Layer 3 of a small transformer language model trained on English Wikipedia (15 layers, counted from 0, width 128).
A neuron's activation on a vector x is SiLU(gate . x) times (in . x), where the dot is the dot product.

Input weights of the MLP neurons that the questions are about. A number n stands for (n - 500) times 0.0016.
n53 gate: 532 493 408 296 758 442 314 487 620 358 487 515 597 624 321 497 347 434 602 653 287 365 368 463 536 356 258 428 399 533 458 624 521 578 450 281 643 484 513 406 602 460 459 616 626 631 497 453 434 543 403 567 369 608 357 362 604 474 507 469 661 455 477 500 536 517 549 440 478 382 673 309 558 557 658 549 490 579 692 634 407 541 441 534 674 577 405 507 445 376 404 431 549 516 607 457 386 441 301 533 344 251 571 481 425 528 705 568 526 740 630 357 529 521 394 503 509 523 678 491 506 665 478 557 533 674 382 468
n59 gate: 558 493 441 330 409 531 587 772 438 513 568 424 454 685 510 443 465 289 468 198 352 586 511 734 389 546 515 704 385 489 497 652 670 607 823 448 456 444 423 504 548 588 517 447 465 353 543 558 143 692 531 533 372 635 441 383 342 496 438 500 461 670 596 269 687 482 506 581 691 440 660 384 552 522 555 431 656 482 532 436 535 503 589 327 640 467 399 558 540 308 475 584 289 409 393 480 526 700 567 423 471 472 521 659 552 487 358 500 684 362 458 486 545 359 376 514 527 461 581 403 554 314 426 311 645 541 489 614
n64 gate: 423 543 381 476 411 402 444 602 816 624 500 528 412 325 346 415 605 556 434 433 422 497 490 581 539 429 573 443 630 483 405 394 648 510 325 373 452 629 633 561 691 276 462 457 595 658 520 555 527 291 364 700 493 661 606 561 636 690 686 451 480 594 458 497 579 587 424 527 645 569 557 649 468 561 531 523 423 576 351 537 570 449 486 580 474 523 697 562 409 536 437 462 585 554 542 506 686 523 520 533 602 467 631 363 672 466 296 487 595 556 562 458 533 500 715 767 293 571 787 665 445 608 585 510 490 562 435 432
n66 gate: 449 694 514 731 520 460 543 509 554 425 514 404 429 503 571 595 509 491 448 452 291 447 413 565 492 589 384 497 578 617 443 573 603 364 771 481 663 372 593 553 625 600 413 503 603 517 420 484 570 465 548 451 454 364 583 441 533 424 216 557 411 415 503 383 598 377 467 572 480 362 447 427 409 610 406 517 367 594 437 494 547 449 417 357 186 417 576 576 399 535 588 475 555 522 418 576 475 372 535 404 576 420 520 581 326 505 638 423 451 343 600 616 477 495 303 488 548 637 535 447 554 527 594 417 521 474 551 363
n104 gate: 469 429 453 553 586 403 430 488 408 644 813 760 396 579 475 419 453 229 670 611 407 414 460 560 479 573 575 511 492 231 621 622 739 489 618 781 496 606 631 757 546 423 363 512 644 277 284 470 751 452 457 625 488 504 735 396 532 627 426 551 339 749 395 472 371 504 431 355 465 384 380 480 508 460 314 609 500 574 690 472 397 557 638 666 382 343 596 611 309 331 528 583 519 519 620 306 652 460 628 472 478 516 383 294 571 489 778 434 547 225 223 500 480 525 492 357 530 468 631 625 446 596 477 347 548 666 626 302
n138 gate: 578 352 408 371 296 508 699 467 353 485 465 405 422 576 569 377 436 521 190 453 512 756 407 736 274 443 453 577 331 544 822 364 399 323 349 526 562 516 448 705 379 686 338 480 468 332 362 328 419 610 512 433 239 579 629 419 500 613 571 549 586 585 694 525 409 553 207 456 523 447 492 524 354 590 722 425 480 416 615 525 557 438 560 268 552 577 399 634 559 452 965 330 631 573 255 496 628 753 366 456 642 492 591 581 604 655 699 591 680 559 440 406 684 426 549 520 322 463 577 381 543 493 492 659 500 433 315 330
n139 gate: 319 355 617 397 429 486 341 515 423 637 352 446 518 752 565 515 504 451 611 438 364 588 329 500 603 405 489 353 405 596 345 655 590 575 510 387 720 625 350 522 497 649 596 443 514 636 590 363 363 384 437 424 220 383 548 628 558 608 537 401 547 572 391 427 556 791 359 589 628 290 391 650 493 569 490 634 811 385 646 609 622 538 690 380 411 457 520 448 541 567 443 401 535 435 474 411 597 586 810 325 470 345 475 448 397 416 348 514 589 364 399 542 269 510 486 679 757 598 450 654 569 457 551 533 608 423 613 482
n227 gate: 451 372 399 605 535 392 508 644 390 515 273 695 603 294 731 636 488 533 457 205 689 461 183 508 539 329 508 601 456 551 535 330 489 638 714 778 523 465 602 468 363 543 383 622 627 553 536 414 279 448 458 554 353 628 486 301 756 425 451 562 388 489 546 657 519 488 353 482 511 685 563 383 738 584 637 558 437 341 276 572 311 326 454 553 714 537 642 386 668 726 445 455 465 361 557 496 643 594 409 480 318 477 674 296 371 349 477 581 620 417 380 239 438 482 405 370 568 289 520 391 743 511 425 564 583 542 400 669
n249 gate: 556 681 507 459 624 588 585 423 620 456 500 466 402 681 665 547 610 549 593 559 533 484 564 735 403 369 526 323 412 600 440 697 530 674 455 500 276 504 311 500 396 474 493 622 447 618 341 512 460 504 469 629 179 553 338 550 332 572 285 361 616 578 416 526 278 234 650 566 517 473 652 689 657 358 576 764 662 623 547 420 349 542 405 571 564 528 573 816 594 457 543 599 356 503 478 616 627 282 471 468 347 500 613 404 504 389 627 679 440 560 567 573 504 676 536 367 551 482 539 285 500 626 428 493 670 493 474 482
n256 gate: 260 465 514 475 535 500 510 408 412 403 641 467 408 407 705 621 552 551 371 638 479 532 559 465 620 677 785 686 446 333 510 618 620 447 407 493 399 576 622 694 321 629 186 430 404 344 627 531 367 475 735 445 518 539 540 543 258 395 504 461 259 478 490 632 675 472 384 471 405 530 331 549 333 425 436 428 268 496 642 596 357 402 430 413 545 329 390 446 464 738 472 440 510 493 507 494 581 569 616 382 381 733 565 547 479 588 586 555 459 629 518 621 517 599 380 664 680 457 367 537 493 581 490 267 577 534 457 555
n257 gate: 471 558 416 439 515 622 511 466 421 553 401 372 522 496 423 511 464 693 507 355 647 633 452 448 454 556 388 629 432 445 637 588 271 427 496 465 493 478 544 370 479 581 574 342 760 578 485 363 533 500 493 554 477 483 393 368 463 408 527 473 616 493 525 801 634 699 516 507 710 587 84 639 400 470 389 366 596 412 305 358 161 518 185 442 303 605 524 332 315 267 666 458 540 504 442 520 332 467 400 324 619 413 659 355 482 507 540 500 471 426 514 468 675 581 519 772 366 522 493 563 475 524 378 761 411 618 481 752
n269 gate: 510 460 649 552 460 457 381 568 643 580 574 613 317 420 515 589 523 613 320 606 459 363 410 530 594 544 609 573 366 590 549 529 379 452 420 514 635 290 460 541 331 466 455 641 434 432 351 412 527 568 389 488 332 313 482 559 517 540 476 553 673 201 451 541 474 423 620 512 591 579 750 347 484 145 641 664 567 403 398 371 372 591 635 385 354 555 503 510 426 354 560 503 464 606 545 528 434 500 513 537 571 480 464 484 646 431 540 346 450 519 535 497 298 384 503 624 570 524 480 391 400 363 557 402 611 89 456 415
n272 gate: 474 612 546 311 655 523 585 440 522 429 703 537 528 488 465 671 353 759 535 462 380 599 340 874 722 468 508 418 380 329 777 545 362 511 541 455 451 578 714 508 663 500 313 570 316 705 528 402 520 626 416 558 712 456 448 589 496 672 456 605 607 642 508 700 546 347 609 453 436 489 855 601 523 615 877 419 539 630 600 647 723 659 595 630 469 625 460 747 447 392 484 530 734 478 639 489 416 391 406 481 529 623 527 444 539 346 384 358 423 509 422 568 485 382 673 414 687 563 621 373 375 489 325 334 453 675 352 515
n287 gate: 547 528 652 450 649 507 483 450 637 693 668 330 574 413 326 479 569 540 608 476 582 392 455 644 409 649 562 470 403 490 644 762 344 673 443 356 372 687 531 429 642 471 453 622 548 436 306 385 553 433 592 678 566 604 441 463 646 507 410 355 681 548 206 718 583 511 405 382 470 500 641 556 251 539 625 500 553 623 354 518 633 500 374 427 386 395 603 551 712 431 762 553 630 467 485 668 656 406 472 503 426 356 383 393 531 680 507 651 645 426 466 524 417 494 680 448 406 436 385 423 601 545 566 274 440 486 546 432
n305 gate: 619 456 497 461 689 537 685 482 508 466 511 522 497 494 428 527 462 300 570 729 479 511 500 527 606 378 500 271 581 398 419 610 503 414 494 645 562 459 553 319 534 478 727 444 319 574 663 494 215 527 640 522 524 541 378 446 587 374 373 416 533 527 371 485 428 371 526 438 582 536 470 626 652 655 503 494 459 342 533 497 421 534 503 436 570 417 367 628 546 427 609 536 471 551 567 543 309 675 311 509 454 477 390 627 439 547 436 434 575 444 480 576 584 604 538 435 483 405 532 654 438 495 575 420 429 594 533 661
n53 in: 464 437 410 341 650 582 427 497 628 391 400 538 456 643 558 449 364 479 741 545 352 540 470 636 567 295 239 468 486 597 560 597 503 490 574 528 584 510 423 371 591 512 552 547 629 523 446 441 456 602 379 634 300 625 512 441 839 544 677 587 544 558 385 390 583 534 559 340 536 354 514 373 703 521 556 510 588 458 442 596 594 513 440 423 624 604 441 430 398 437 399 625 688 539 612 550 274 443 446 329 453 219 569 445 477 525 765 566 739 650 525 422 324 595 348 530 436 476 547 317 455 316 391 459 649 529 521 520
n59 in: 523 527 572 500 449 470 663 528 394 493 593 535 448 630 565 423 415 229 383 258 447 550 641 594 494 601 633 644 366 407 605 626 647 664 631 562 474 353 524 531 767 554 418 459 355 400 393 722 186 521 523 640 550 776 451 314 482 603 457 455 423 754 577 155 493 421 548 415 650 536 608 620 654 447 588 466 559 454 595 517 407 493 573 446 555 346 436 404 371 480 497 625 456 388 417 459 487 644 538 397 401 375 419 616 500 552 402 540 690 412 477 424 405 406 375 441 526 413 493 562 573 379 444 371 632 517 679 386
n64 in: 580 507 530 698 276 432 457 341 488 567 343 382 510 668 578 429 664 472 321 506 473 572 364 450 539 308 319 396 517 434 422 427 469 579 554 616 570 441 633 692 648 506 433 497 546 674 433 547 633 349 299 666 718 457 541 465 662 639 630 475 487 603 354 493 487 327 459 540 596 531 487 675 578 432 564 425 490 483 483 429 430 519 349 583 467 517 648 383 479 447 291 379 709 500 653 531 562 500 510 450 294 379 575 497 665 572 392 588 694 604 488 513 615 470 493 663 252 352 444 535 234 580 487 476 644 616 405 416
n66 in: 358 578 361 750 646 540 706 497 370 575 431 455 517 636 531 563 510 360 633 638 367 587 367 552 485 677 443 484 493 664 312 503 598 435 761 626 677 327 599 479 490 506 398 503 507 510 555 582 510 541 490 408 475 401 464 512 625 380 472 478 587 416 373 532 544 459 578 613 464 426 417 524 383 577 431 460 304 560 531 326 418 206 475 429 293 412 677 440 393 419 514 520 446 503 343 582 411 269 462 459 497 513 349 582 188 378 584 453 530 183 523 672 493 578 228 380 628 524 517 422 682 529 562 469 355 400 654 457
n104 in: 325 623 504 397 532 642 575 443 564 446 477 387 809 249 518 525 552 618 304 697 681 573 408 350 464 692 559 508 636 576 322 415 575 596 412 449 276 756 592 618 874 437 731 444 508 527 561 584 423 472 476 351 345 530 443 626 693 520 591 414 569 511 465 397 508 544 493 577 659 424 496 744 398 447 500 532 427 358 590 292 560 675 534 282 544 697 574 425 466 635 399 573 346 512 324 574 470 380 257 708 746 445 512 716 284 606 274 480 524 482 826 519 595 471 703 605 369 488 500 278 547 560 481 638 654 328 356 457
n138 in: 639 508 561 663 573 515 351 658 446 548 646 504 622 565 626 737 247 349 407 649 627 486 828 340 420 713 309 507 444 284 328 455 594 625 363 439 407 777 527 433 598 629 741 438 534 383 531 364 508 488 613 450 322 504 637 500 326 209 612 529 374 373 542 425 160 543 429 536 631 215 461 616 504 488 457 569 625 476 702 520 434 279 336 638 488 487 507 464 447 608 601 500 489 500 480 511 590 427 594 512 511 485 340 444 504 395 565 542 159 530 439 380 538 581 840 651 596 575 578 633 747 496 533 606 547 338 583 432
n139 in: 566 602 408 539 558 574 541 573 647 618 678 555 434 405 360 497 551 554 555 220 451 401 517 462 417 462 550 402 784 572 426 629 440 458 503 627 484 456 415 274 580 532 566 637 554 620 659 639 452 621 627 573 371 433 612 647 315 497 426 573 462 509 477 289 399 552 677 415 367 384 632 548 560 524 472 614 507 443 531 521 514 331 279 507 588 382 199 543 310 524 706 582 379 438 407 655 551 510 493 592 633 450 443 559 507 506 463 624 368 312 515 437 659 406 514 582 448 232 431 520 364 373 721 594 465 427 773 383
n227 in: 632 342 531 400 477 565 393 516 504 496 373 398 449 608 412 326 385 508 554 481 369 821 775 461 539 607 427 448 719 461 657 676 496 722 530 287 571 442 434 476 459 439 537 446 416 364 551 542 773 586 606 464 520 333 534 605 508 519 456 349 567 507 401 576 523 457 626 635 462 438 630 717 159 607 222 580 551 637 571 516 371 684 438 464 400 724 590 665 244 388 551 674 809 545 321 371 478 550 422 485 417 588 324 522 392 682 500 565 408 652 578 526 346 426 617 726 656 681 205 585 350 601 404 567 469 390 647 527
n249 in: 478 666 617 372 578 596 497 423 442 494 513 645 646 640 619 443 461 486 618 554 399 509 379 580 470 513 590 400 285 333 367 642 637 531 601 410 427 451 346 500 452 394 465 549 513 490 417 439 520 334 375 655 411 668 404 552 433 585 313 427 630 404 561 540 280 385 514 494 580 277 809 471 571 229 428 616 685 568 647 473 460 478 462 462 663 693 433 684 517 380 549 500 548 497 531 719 595 461 560 543 448 523 477 323 539 583 600 706 445 614 605 544 464 728 623 490 566 567 516 566 500 604 562 517 652 484 463 619
n256 in: 430 510 471 588 458 647 584 470 439 531 617 574 675 526 375 393 432 648 392 535 540 506 314 483 373 473 452 553 453 493 590 440 506 565 447 407 349 546 359 430 389 588 509 241 535 729 503 321 599 493 490 345 589 592 613 497 410 461 395 424 417 613 404 634 490 336 609 701 348 432 596 539 497 397 395 542 516 395 580 337 559 532 396 415 363 407 397 463 473 471 674 631 555 560 356 482 552 634 408 719 500 445 445 553 513 515 658 574 409 690 566 162 351 201 493 271 481 510 349 484 528 369 466 636 586 541 477 574
n257 in: 408 557 405 497 560 565 544 438 541 615 571 625 658 487 356 377 686 513 411 574 441 538 579 439 250 561 600 461 487 481 431 506 683 452 558 487 558 677 548 548 509 385 409 392 503 491 615 657 302 429 664 556 477 500 463 433 490 548 622 529 342 364 419 379 603 593 578 561 420 611 593 411 556 513 369 647 256 440 451 416 583 377 645 570 686 654 544 721 666 525 392 476 597 530 507 403 509 456 455 763 382 466 556 436 355 557 569 665 425 272 543 432 680 448 522 360 415 468 503 621 475 355 576 545 349 550 623 696
n269 in: 555 420 570 676 417 424 301 603 531 564 406 541 463 480 573 401 540 620 349 497 383 546 523 595 430 653 796 443 390 594 665 481 509 688 372 461 545 513 480 517 376 429 709 648 348 607 470 408 490 598 507 419 374 450 583 638 531 544 649 537 619 488 382 438 397 409 544 518 584 386 721 406 434 254 549 546 581 336 325 319 530 461 504 486 270 546 360 587 377 360 487 449 533 545 254 525 513 463 453 577 503 464 513 584 500 292 328 530 586 432 368 331 666 433 530 675 407 694 503 494 571 463 340 330 710 314 349 625
n272 in: 386 748 383 621 599 558 602 429 246 486 521 407 414 485 386 440 445 465 555 631 511 630 522 600 620 429 485 626 651 397 696 493 599 539 620 442 670 196 371 403 618 548 214 526 514 461 782 597 389 608 525 616 542 462 568 606 421 518 588 694 197 403 388 545 769 570 535 375 425 684 448 320 406 575 568 438 411 684 323 624 437 461 492 435 427 595 449 615 454 504 338 641 659 376 669 507 332 236 251 654 517 619 645 458 496 514 547 489 693 446 451 390 434 443 418 452 532 455 515 409 383 380 381 735 630 597 560 493
n287 in: 496 448 500 481 296 533 611 431 542 657 724 416 504 385 402 305 389 362 567 558 381 517 616 787 334 652 582 650 346 601 581 781 594 507 289 294 550 630 612 416 602 555 611 459 717 555 375 447 270 674 584 490 496 486 626 651 492 500 492 469 466 602 159 465 419 462 526 514 475 436 659 586 288 523 603 614 553 574 695 542 293 652 310 555 556 548 722 613 661 340 534 636 485 374 414 524 647 485 659 489 545 283 341 446 723 637 507 577 574 483 489 478 619 548 625 500 364 549 380 604 395 538 600 546 466 284 680 749
n305 in: 575 517 463 403 747 421 673 380 544 461 607 714 565 453 415 524 610 366 503 717 493 607 570 402 606 387 514 327 424 319 384 633 456 442 455 656 646 493 574 401 503 444 748 490 328 578 666 393 253 500 405 428 377 472 369 353 466 332 392 469 541 623 414 531 410 402 471 364 643 541 507 761 625 613 432 507 581 311 435 456 395 497 539 553 487 419 428 598 634 303 429 603 401 445 764 572 305 513 409 570 593 441 464 529 630 465 580 431 517 568 605 532 627 644 625 460 490 442 443 702 451 575 577 415 412 621 431 694

Each question shows a token from some text and the vector x that enters the MLP there. A number n stands for (n - 500) times 0.0048.

"|": 588 612 580 491 466 655 532 531 413 482 485 485 505 551 607 473 557 483 421 480 534 478 549 398 604 449 468 451 406 540 520 504 519 465 420 537 532 506 481 481 470 450 516 569 458 453 515 659 433 450 505 580 462 592 473 443 599 492 457 505 540 403 499 473 558 521 413 506 438 567 439 562 508 585 644 558 426 561 508 461 455 535 429 555 458 588 521 453 541 542 519 531 572 593 511 526 494 519 524 434 521 683 493 550 526 544 465 410 552 516 483 492 505 472 539 441 473 522 407 453 492 434 542 483 396 483 594 538
The neuron with the highest activation: n139

"ball": 518 475 533 487 461 718 513 566 412 558 475 484 480 576 433 468 645 412 493 428 427 524 484 523 579 524 540 489 461 486 462 510 551 513 501 455 553 529 540 508 523 392 511 464 545 496 513 609 590 421 490 478 438 511 670 504 509 513 466 623 586 486 572 456 323 439 449 522 508 408 449 516 501 534 473 558 529 484 403 527 496 532 436 545 413 651 481 404 461 568 483 544 537 558 400 535 445 539 537 444 600 522 471 523 532 625 485 656 553 516 502 518 440 486 582 480 515 459 440 475 535 505 548 432 456 431 561 507
The neuron with the highest activation: n139

"ots ": 476 518 522 529 545 497 591 430 604 525 433 425 535 545 390 521 522 554 569 564 436 455 465 546 529 601 445 515 457 492 509 503 511 528 503 436 445 380 525 450 500 427 557 482 537 443 604 606 489 449 537 501 449 498 429 425 497 418 424 476 460 457 588 380 415 575 475 601 488 576 539 536 552 483 520 511 499 432 603 483 526 459 417 581 523 614 505 431 437 571 532 448 466 541 562 566 473 511 621 587 452 427 505 461 529 576 546 489 533 568 229 451 556 541 527 607 498 421 442 503 430 476 562 471 477 541 490 591
The neuron with the highest activation: n305

"was ": 513 462 474 586 426 468 572 520 432 664 568 523 570 575 425 439 486 531 539 517 443 545 471 502 473 454 437 385 544 502 523 535 475 493 530 491 463 471 480 508 564 465 591 492 412 570 573 615 546 540 530 462 467 579 471 409 475 465 494 497 520 465 570 535 516 482 455 539 496 498 533 482 542 559 564 587 480 489 459 607 463 496 363 562 537 551 489 447 441 551 526 506 508 631 564 545 518 535 559 529 476 573 531 589 523 445 482 464 448 578 189 494 455 544 634 423 560 601 458 530 463 392 567 520 471 495 494 580
Which three neurons fire most, strongest first? n305, n104, n66

"ply ": 520 505 552 570 497 408 563 521 529 582 557 460 502 491 459 452 506 531 440 536 515 414 458 483 506 516 515 449 560 525 440 498 453 476 618 458 463 503 467 537 441 460 504 441 434 508 608 594 533 563 588 475 472 625 442 622 398 468 472 433 443 471 500 445 489 544 524 537 591 505 510 488 414 505 501 608 495 532 696 505 515 461 314 532 593 562 462 474 461 476 456 497 539 542 571 520 476 680 575 522 465 617 446 487 499 529 497 361 525 514 220 450 630 442 486 473 524 542 460 477 420 465 478 485 468 490 547 490
Which neuron fires most, and how strongly? n53, at about 0.29

"and ": 600 527 426 518 501 512 551 442 380 538 589 536 514 643 411 456 511 537 440 510 491 556 488 461 550 547 450 494 537 503 504 514 550 501 424 542 492 489 510 494 437 516 523 556 467 483 591 633 456 548 527 518 451 500 574 568 560 504 500 481 537 469 624 491 614 531 465 476 529 458 467 541 457 479 517 618 450 523 480 549 513 427 449 554 589 563 471 469 465 498 470 481 495 487 555 577 454 537 613 480 402 658 448 477 482 491 413 477 518 543 198 460 519 442 524 466 454 534 443 445 545 437 605 505 400 438 481 506
The neuron with the highest activation: n53

"9": 542 522 653 482 429 483 470 586 349 512 607 540 558 496 451 509 547 520 478 549 533 583 471 477 572 512 474 485 526 474 612 490 557 489 546 441 451 563 542 485 401 481 449 427 419 543 559 803 470 454 439 439 540 501 523 473 492 453 439 443 536 545 503 524 493 508 442 545 444 402 510 453 440 555 408 564 480 473 571 485 451 508 395 498 492 559 541 457 556 474 489 493 552 442 459 511 510 571 633 448 496 563 558 516 461 604 551 399 538 540 542 439 538 437 537 507 533 434 510 453 557 474 444 536 507 432 491 537
Which neuron fires most, and how strongly? n256, at about 0.75

"up": 566 459 530 526 454 584 524 588 378 567 590 516 539 386 420 539 563 529 415 406 506 504 431 575 516 465 522 528 510 509 485 543 582 464 581 435 519 419 585 543 423 445 490 517 465 504 474 584 519 477 387 520 450 641 654 533 397 512 483 523 589 456 607 500 473 441 393 535 542 454 424 547 577 556 569 567 493 554 592 396 544 526 489 520 428 564 550 464 405 499 560 363 605 551 611 517 532 584 590 564 545 508 564 575 478 517 512 506 623 564 478 490 536 467 525 512 476 424 513 545 525 515 388 456 458 445 516 552
The neuron with the highest activation: n64

"us ": 472 481 508 503 504 523 580 546 488 573 496 563 524 534 579 505 507 542 525 575 568 459 500 498 473 495 424 533 548 570 512 499 520 438 460 420 421 425 485 541 435 478 603 464 468 423 596 645 545 521 605 505 537 544 402 591 515 452 502 446 454 480 533 405 531 545 528 480 551 558 504 498 532 547 476 628 538 484 490 524 510 483 528 525 535 618 491 494 485 515 649 457 516 449 590 519 501 574 602 471 476 524 514 539 488 513 440 465 546 485 150 501 640 496 431 438 517 538 426 474 509 399 495 421 426 472 505 569
The neuron with the highest activation: n64

"ain ": 566 494 482 485 513 498 575 534 487 609 406 526 464 527 483 500 593 514 487 487 507 523 452 564 502 480 393 490 475 616 479 485 527 388 556 464 443 468 493 350 512 431 518 568 386 468 607 590 479 510 516 491 562 575 493 492 497 504 463 517 509 468 514 501 480 528 488 509 577 541 591 527 537 498 618 538 516 492 621 489 527 485 534 538 536 599 463 490 414 481 534 484 410 589 491 565 457 550 526 510 510 610 534 510 493 598 470 372 405 544 214 470 586 620 580 528 484 420 515 467 461 357 518 424 485 536 488 641
The neuron with the highest activation: n305

"Ad": 565 478 413 389 470 518 516 491 404 540 586 543 478 546 587 521 598 536 590 575 370 502 459 515 599 426 562 482 559 602 470 481 466 402 516 402 543 448 465 512 405 396 605 559 450 551 650 675 495 459 434 461 520 533 665 515 429 461 503 426 490 406 546 437 438 447 314 553 472 443 499 518 513 553 530 546 484 509 481 490 483 544 524 526 475 504 476 504 517 541 406 603 508 591 543 465 504 561 533 461 436 498 509 506 443 586 547 433 518 573 581 517 488 438 525 548 485 498 496 526 602 507 408 549 534 492 480 444
The neuron with the highest activation: n287

"the ": 517 430 448 458 438 546 460 476 488 557 513 489 486 509 469 486 572 576 490 496 515 489 497 438 528 451 451 470 505 528 504 501 424 466 432 497 502 400 542 542 484 504 536 472 510 569 629 708 486 541 489 527 484 529 612 514 521 455 449 504 554 458 519 531 546 496 421 544 542 473 539 510 536 518 520 485 528 561 506 464 491 478 441 480 639 592 559 492 501 458 504 558 567 454 453 515 444 524 529 537 401 534 601 540 498 453 501 424 568 545 102 504 520 498 545 470 508 526 509 466 565 522 508 441 370 507 527 495
The two highest activations, in order: n104, n249

"to ": 576 557 568 474 466 559 540 519 472 513 545 481 500 608 491 557 585 566 579 524 542 448 482 539 533 528 448 490 473 524 504 459 442 475 485 473 488 356 551 448 538 533 458 553 466 495 588 610 485 570 474 514 429 549 595 513 498 505 506 488 586 546 642 498 552 494 559 594 405 495 368 553 484 646 552 630 514 514 516 497 505 537 442 566 575 517 473 499 477 464 505 528 526 535 601 569 601 551 471 442 431 642 492 502 551 527 450 502 436 546 201 461 542 424 537 516 521 560 475 480 568 476 481 437 418 532 497 481
The neuron with the highest activation: n272

"5 ": 443 463 524 498 453 541 445 542 382 450 534 493 479 459 435 592 467 540 420 518 437 481 507 434 510 488 498 458 503 468 567 463 551 438 425 504 471 468 489 467 391 432 509 501 547 597 527 696 437 456 646 415 542 601 437 544 456 445 533 550 412 493 509 464 502 459 493 477 474 478 479 554 512 544 419 581 465 496 466 523 448 517 393 509 513 557 491 427 580 468 384 501 522 601 598 545 607 568 612 553 477 469 528 516 476 558 511 520 553 566 251 465 579 447 463 546 391 442 477 490 465 427 497 456 468 447 479 554
The two highest activations, in order: n256, n66

"\n\n": 557 506 435 471 507 536 522 481 497 551 484 515 430 566 557 491 501 540 562 497 567 433 562 416 528 482 423 518 459 408 500 513 473 533 471 458 558 489 483 469 519 491 580 591 515 514 463 542 430 539 551 449 482 617 497 604 498 361 525 453 565 469 538 537 561 455 445 531 530 536 603 414 446 548 625 569 416 562 505 523 520 534 454 509 511 509 445 353 482 509 516 604 539 470 592 454 519 547 688 543 409 403 495 516 456 516 567 474 554 576 234 475 541 499 456 410 475 560 489 434 469 583 446 480 483 536 590 571
The neuron with the highest activation: n53

"ie ": 466 544 507 607 476 483 599 516 561 528 512 501 463 519 517 532 532 557 482 522 481 540 520 524 519 431 448 526 546 487 444 485 488 497 539 418 465 452 530 463 485 492 618 399 488 443 480 651 491 458 622 493 582 548 494 585 477 521 479 551 500 458 554 548 387 510 529 506 514 532 483 469 556 503 555 593 470 453 441 484 467 512 426 525 559 497 436 507 488 491 492 530 488 435 566 495 503 541 527 462 544 521 498 483 430 530 428 461 473 564 78 399 525 492 574 432 522 478 420 501 503 421 490 445 455 553 527 506
Which neuron fires most, and how strongly? n53, at about 0.17

"man ": 523 504 523 541 490 438 603 515 504 509 391 520 484 571 352 541 566 540 513 511 448 463 528 454 538 460 443 567 555 528 449 493 565 469 492 485 424 535 586 360 505 433 570 474 492 510 552 607 525 489 546 484 523 502 436 539 544 534 439 458 488 502 575 397 449 510 472 537 511 545 494 508 570 518 588 546 475 507 489 571 478 419 441 534 581 575 463 457 474 507 473 523 488 534 622 488 443 519 481 422 511 512 583 423 443 557 481 437 455 541 135 388 628 523 592 453 503 510 432 525 463 438 457 439 494 539 473 514
Which neuron fires most, and how strongly? n305, at about 0.32

"t ": 507 464 577 544 505 521 548 515 467 578 548 515 448 579 381 545 508 544 488 565 450 528 521 472 537 503 485 493 544 537 527 434 442 499 508 450 457 478 511 498 495 473 542 458 401 399 519 642 520 512 639 480 479 536 480 604 502 441 531 525 457 433 475 494 461 603 506 530 550 589 537 498 524 543 611 642 473 528 592 510 476 497 396 538 562 587 488 532 497 517 448 522 478 468 519 530 558 538 547 516 460 541 542 467 485 535 499 451 437 554 111 489 596 499 528 417 482 537 416 533 509 414 480 459 447 469 484 462
The neuron with the highest activation: n53

"\n": 563 570 545 563 438 571 529 420 489 565 574 513 452 516 572 492 499 524 438 391 575 394 512 461 556 449 447 515 469 518 501 540 579 505 482 462 493 473 522 475 516 485 589 551 521 491 546 730 521 559 521 474 503 588 510 555 518 382 543 511 535 501 469 502 630 570 526 593 477 574 577 518 500 556 527 558 442 622 386 529 536 510 479 577 451 505 436 424 463 579 478 432 516 475 435 485 488 552 578 531 396 541 494 499 530 528 488 521 578 594 271 442 562 516 570 474 412 549 492 470 481 550 494 547 468 544 543 578
The neuron with the highest activation: n64

"on ": 542 420 456 563 487 578 603 572 395 556 504 485 503 559 455 619 596 556 530 492 474 562 496 490 542 494 510 512 531 590 519 491 609 590 436 443 545 403 521 370 498 523 463 373 460 525 503 672 483 503 422 551 558 530 553 593 543 506 539 497 601 490 623 547 468 535 576 554 502 616 470 529 509 562 511 636 538 494 461 552 489 498 478 592 554 552 478 494 430 521 510 537 533 526 594 498 569 576 563 539 388 543 518 520 542 500 446 473 527 504 269 510 584 590 604 409 518 472 547 473 490 466 571 433 408 498 511 606
Which neuron fires most, and how strongly? n104, at about 0.23

"ham ": 473 422 588 602 483 445 585 521 477 545 478 503 447 504 386 484 587 555 392 544 428 522 574 437 506 538 499 508 524 511 491 529 537 463 458 395 486 419 474 449 474 414 598 501 484 503 451 633 491 498 534 516 349 551 436 603 472 466 502 510 540 465 570 468 432 448 457 464 491 593 516 541 590 508 551 564 447 532 462 464 494 527 370 532 535 558 472 505 439 451 479 507 422 488 579 409 450 560 557 455 530 513 574 497 461 542 464 459 534 554 132 462 582 521 530 455 493 452 436 556 523 453 577 451 467 491 509 557
The neuron with the highest activation: n305

"our": 529 489 617 572 451 545 468 498 304 496 533 545 509 549 438 475 626 566 342 589 492 504 516 419 532 547 491 462 541 509 502 484 563 563 589 407 462 532 469 455 370 491 509 481 432 462 483 660 526 490 581 464 475 598 646 352 535 494 489 492 520 601 618 447 543 512 427 545 512 476 413 411 456 458 693 478 576 467 562 544 514 448 353 526 592 588 541 524 550 516 627 394 494 464 543 531 460 496 602 453 573 498 499 468 459 498 510 472 508 516 624 516 567 496 454 572 496 467 507 566 541 498 526 450 503 565 520 548
The neuron with the highest activation: n138

"power ": 527 471 572 527 528 475 519 595 485 502 398 552 499 563 362 383 595 462 498 490 417 524 481 486 558 501 489 453 565 558 520 472 459 524 509 452 523 401 516 507 447 487 578 481 523 506 516 637 594 512 558 534 573 498 414 581 534 440 452 492 583 484 524 340 415 547 422 490 512 446 496 548 540 549 585 574 392 585 610 443 504 539 402 495 514 615 469 398 449 519 394 450 550 657 493 590 519 562 505 506 572 486 518 478 519 524 486 428 487 502 192 489 600 575 507 430 544 409 439 462 498 491 527 472 465 491 470 519
The neuron with the highest activation: n256

".": 512 499 496 522 453 623 569 570 393 559 500 503 502 462 392 535 526 583 377 560 510 529 579 452 566 557 440 369 453 543 464 546 538 537 352 407 476 488 451 487 526 467 543 500 545 456 582 657 545 543 505 499 516 393 383 507 592 615 557 493 593 454 482 465 517 589 421 508 513 506 518 559 419 509 512 528 447 543 509 490 494 508 393 453 507 613 563 471 579 518 590 585 519 556 552 439 544 552 598 427 460 527 419 455 543 597 471 547 535 627 424 507 494 452 535 430 574 448 495 418 552 466 395 409 485 507 485 542
Which neuron fires most, and how strongly? n287, at about 0.85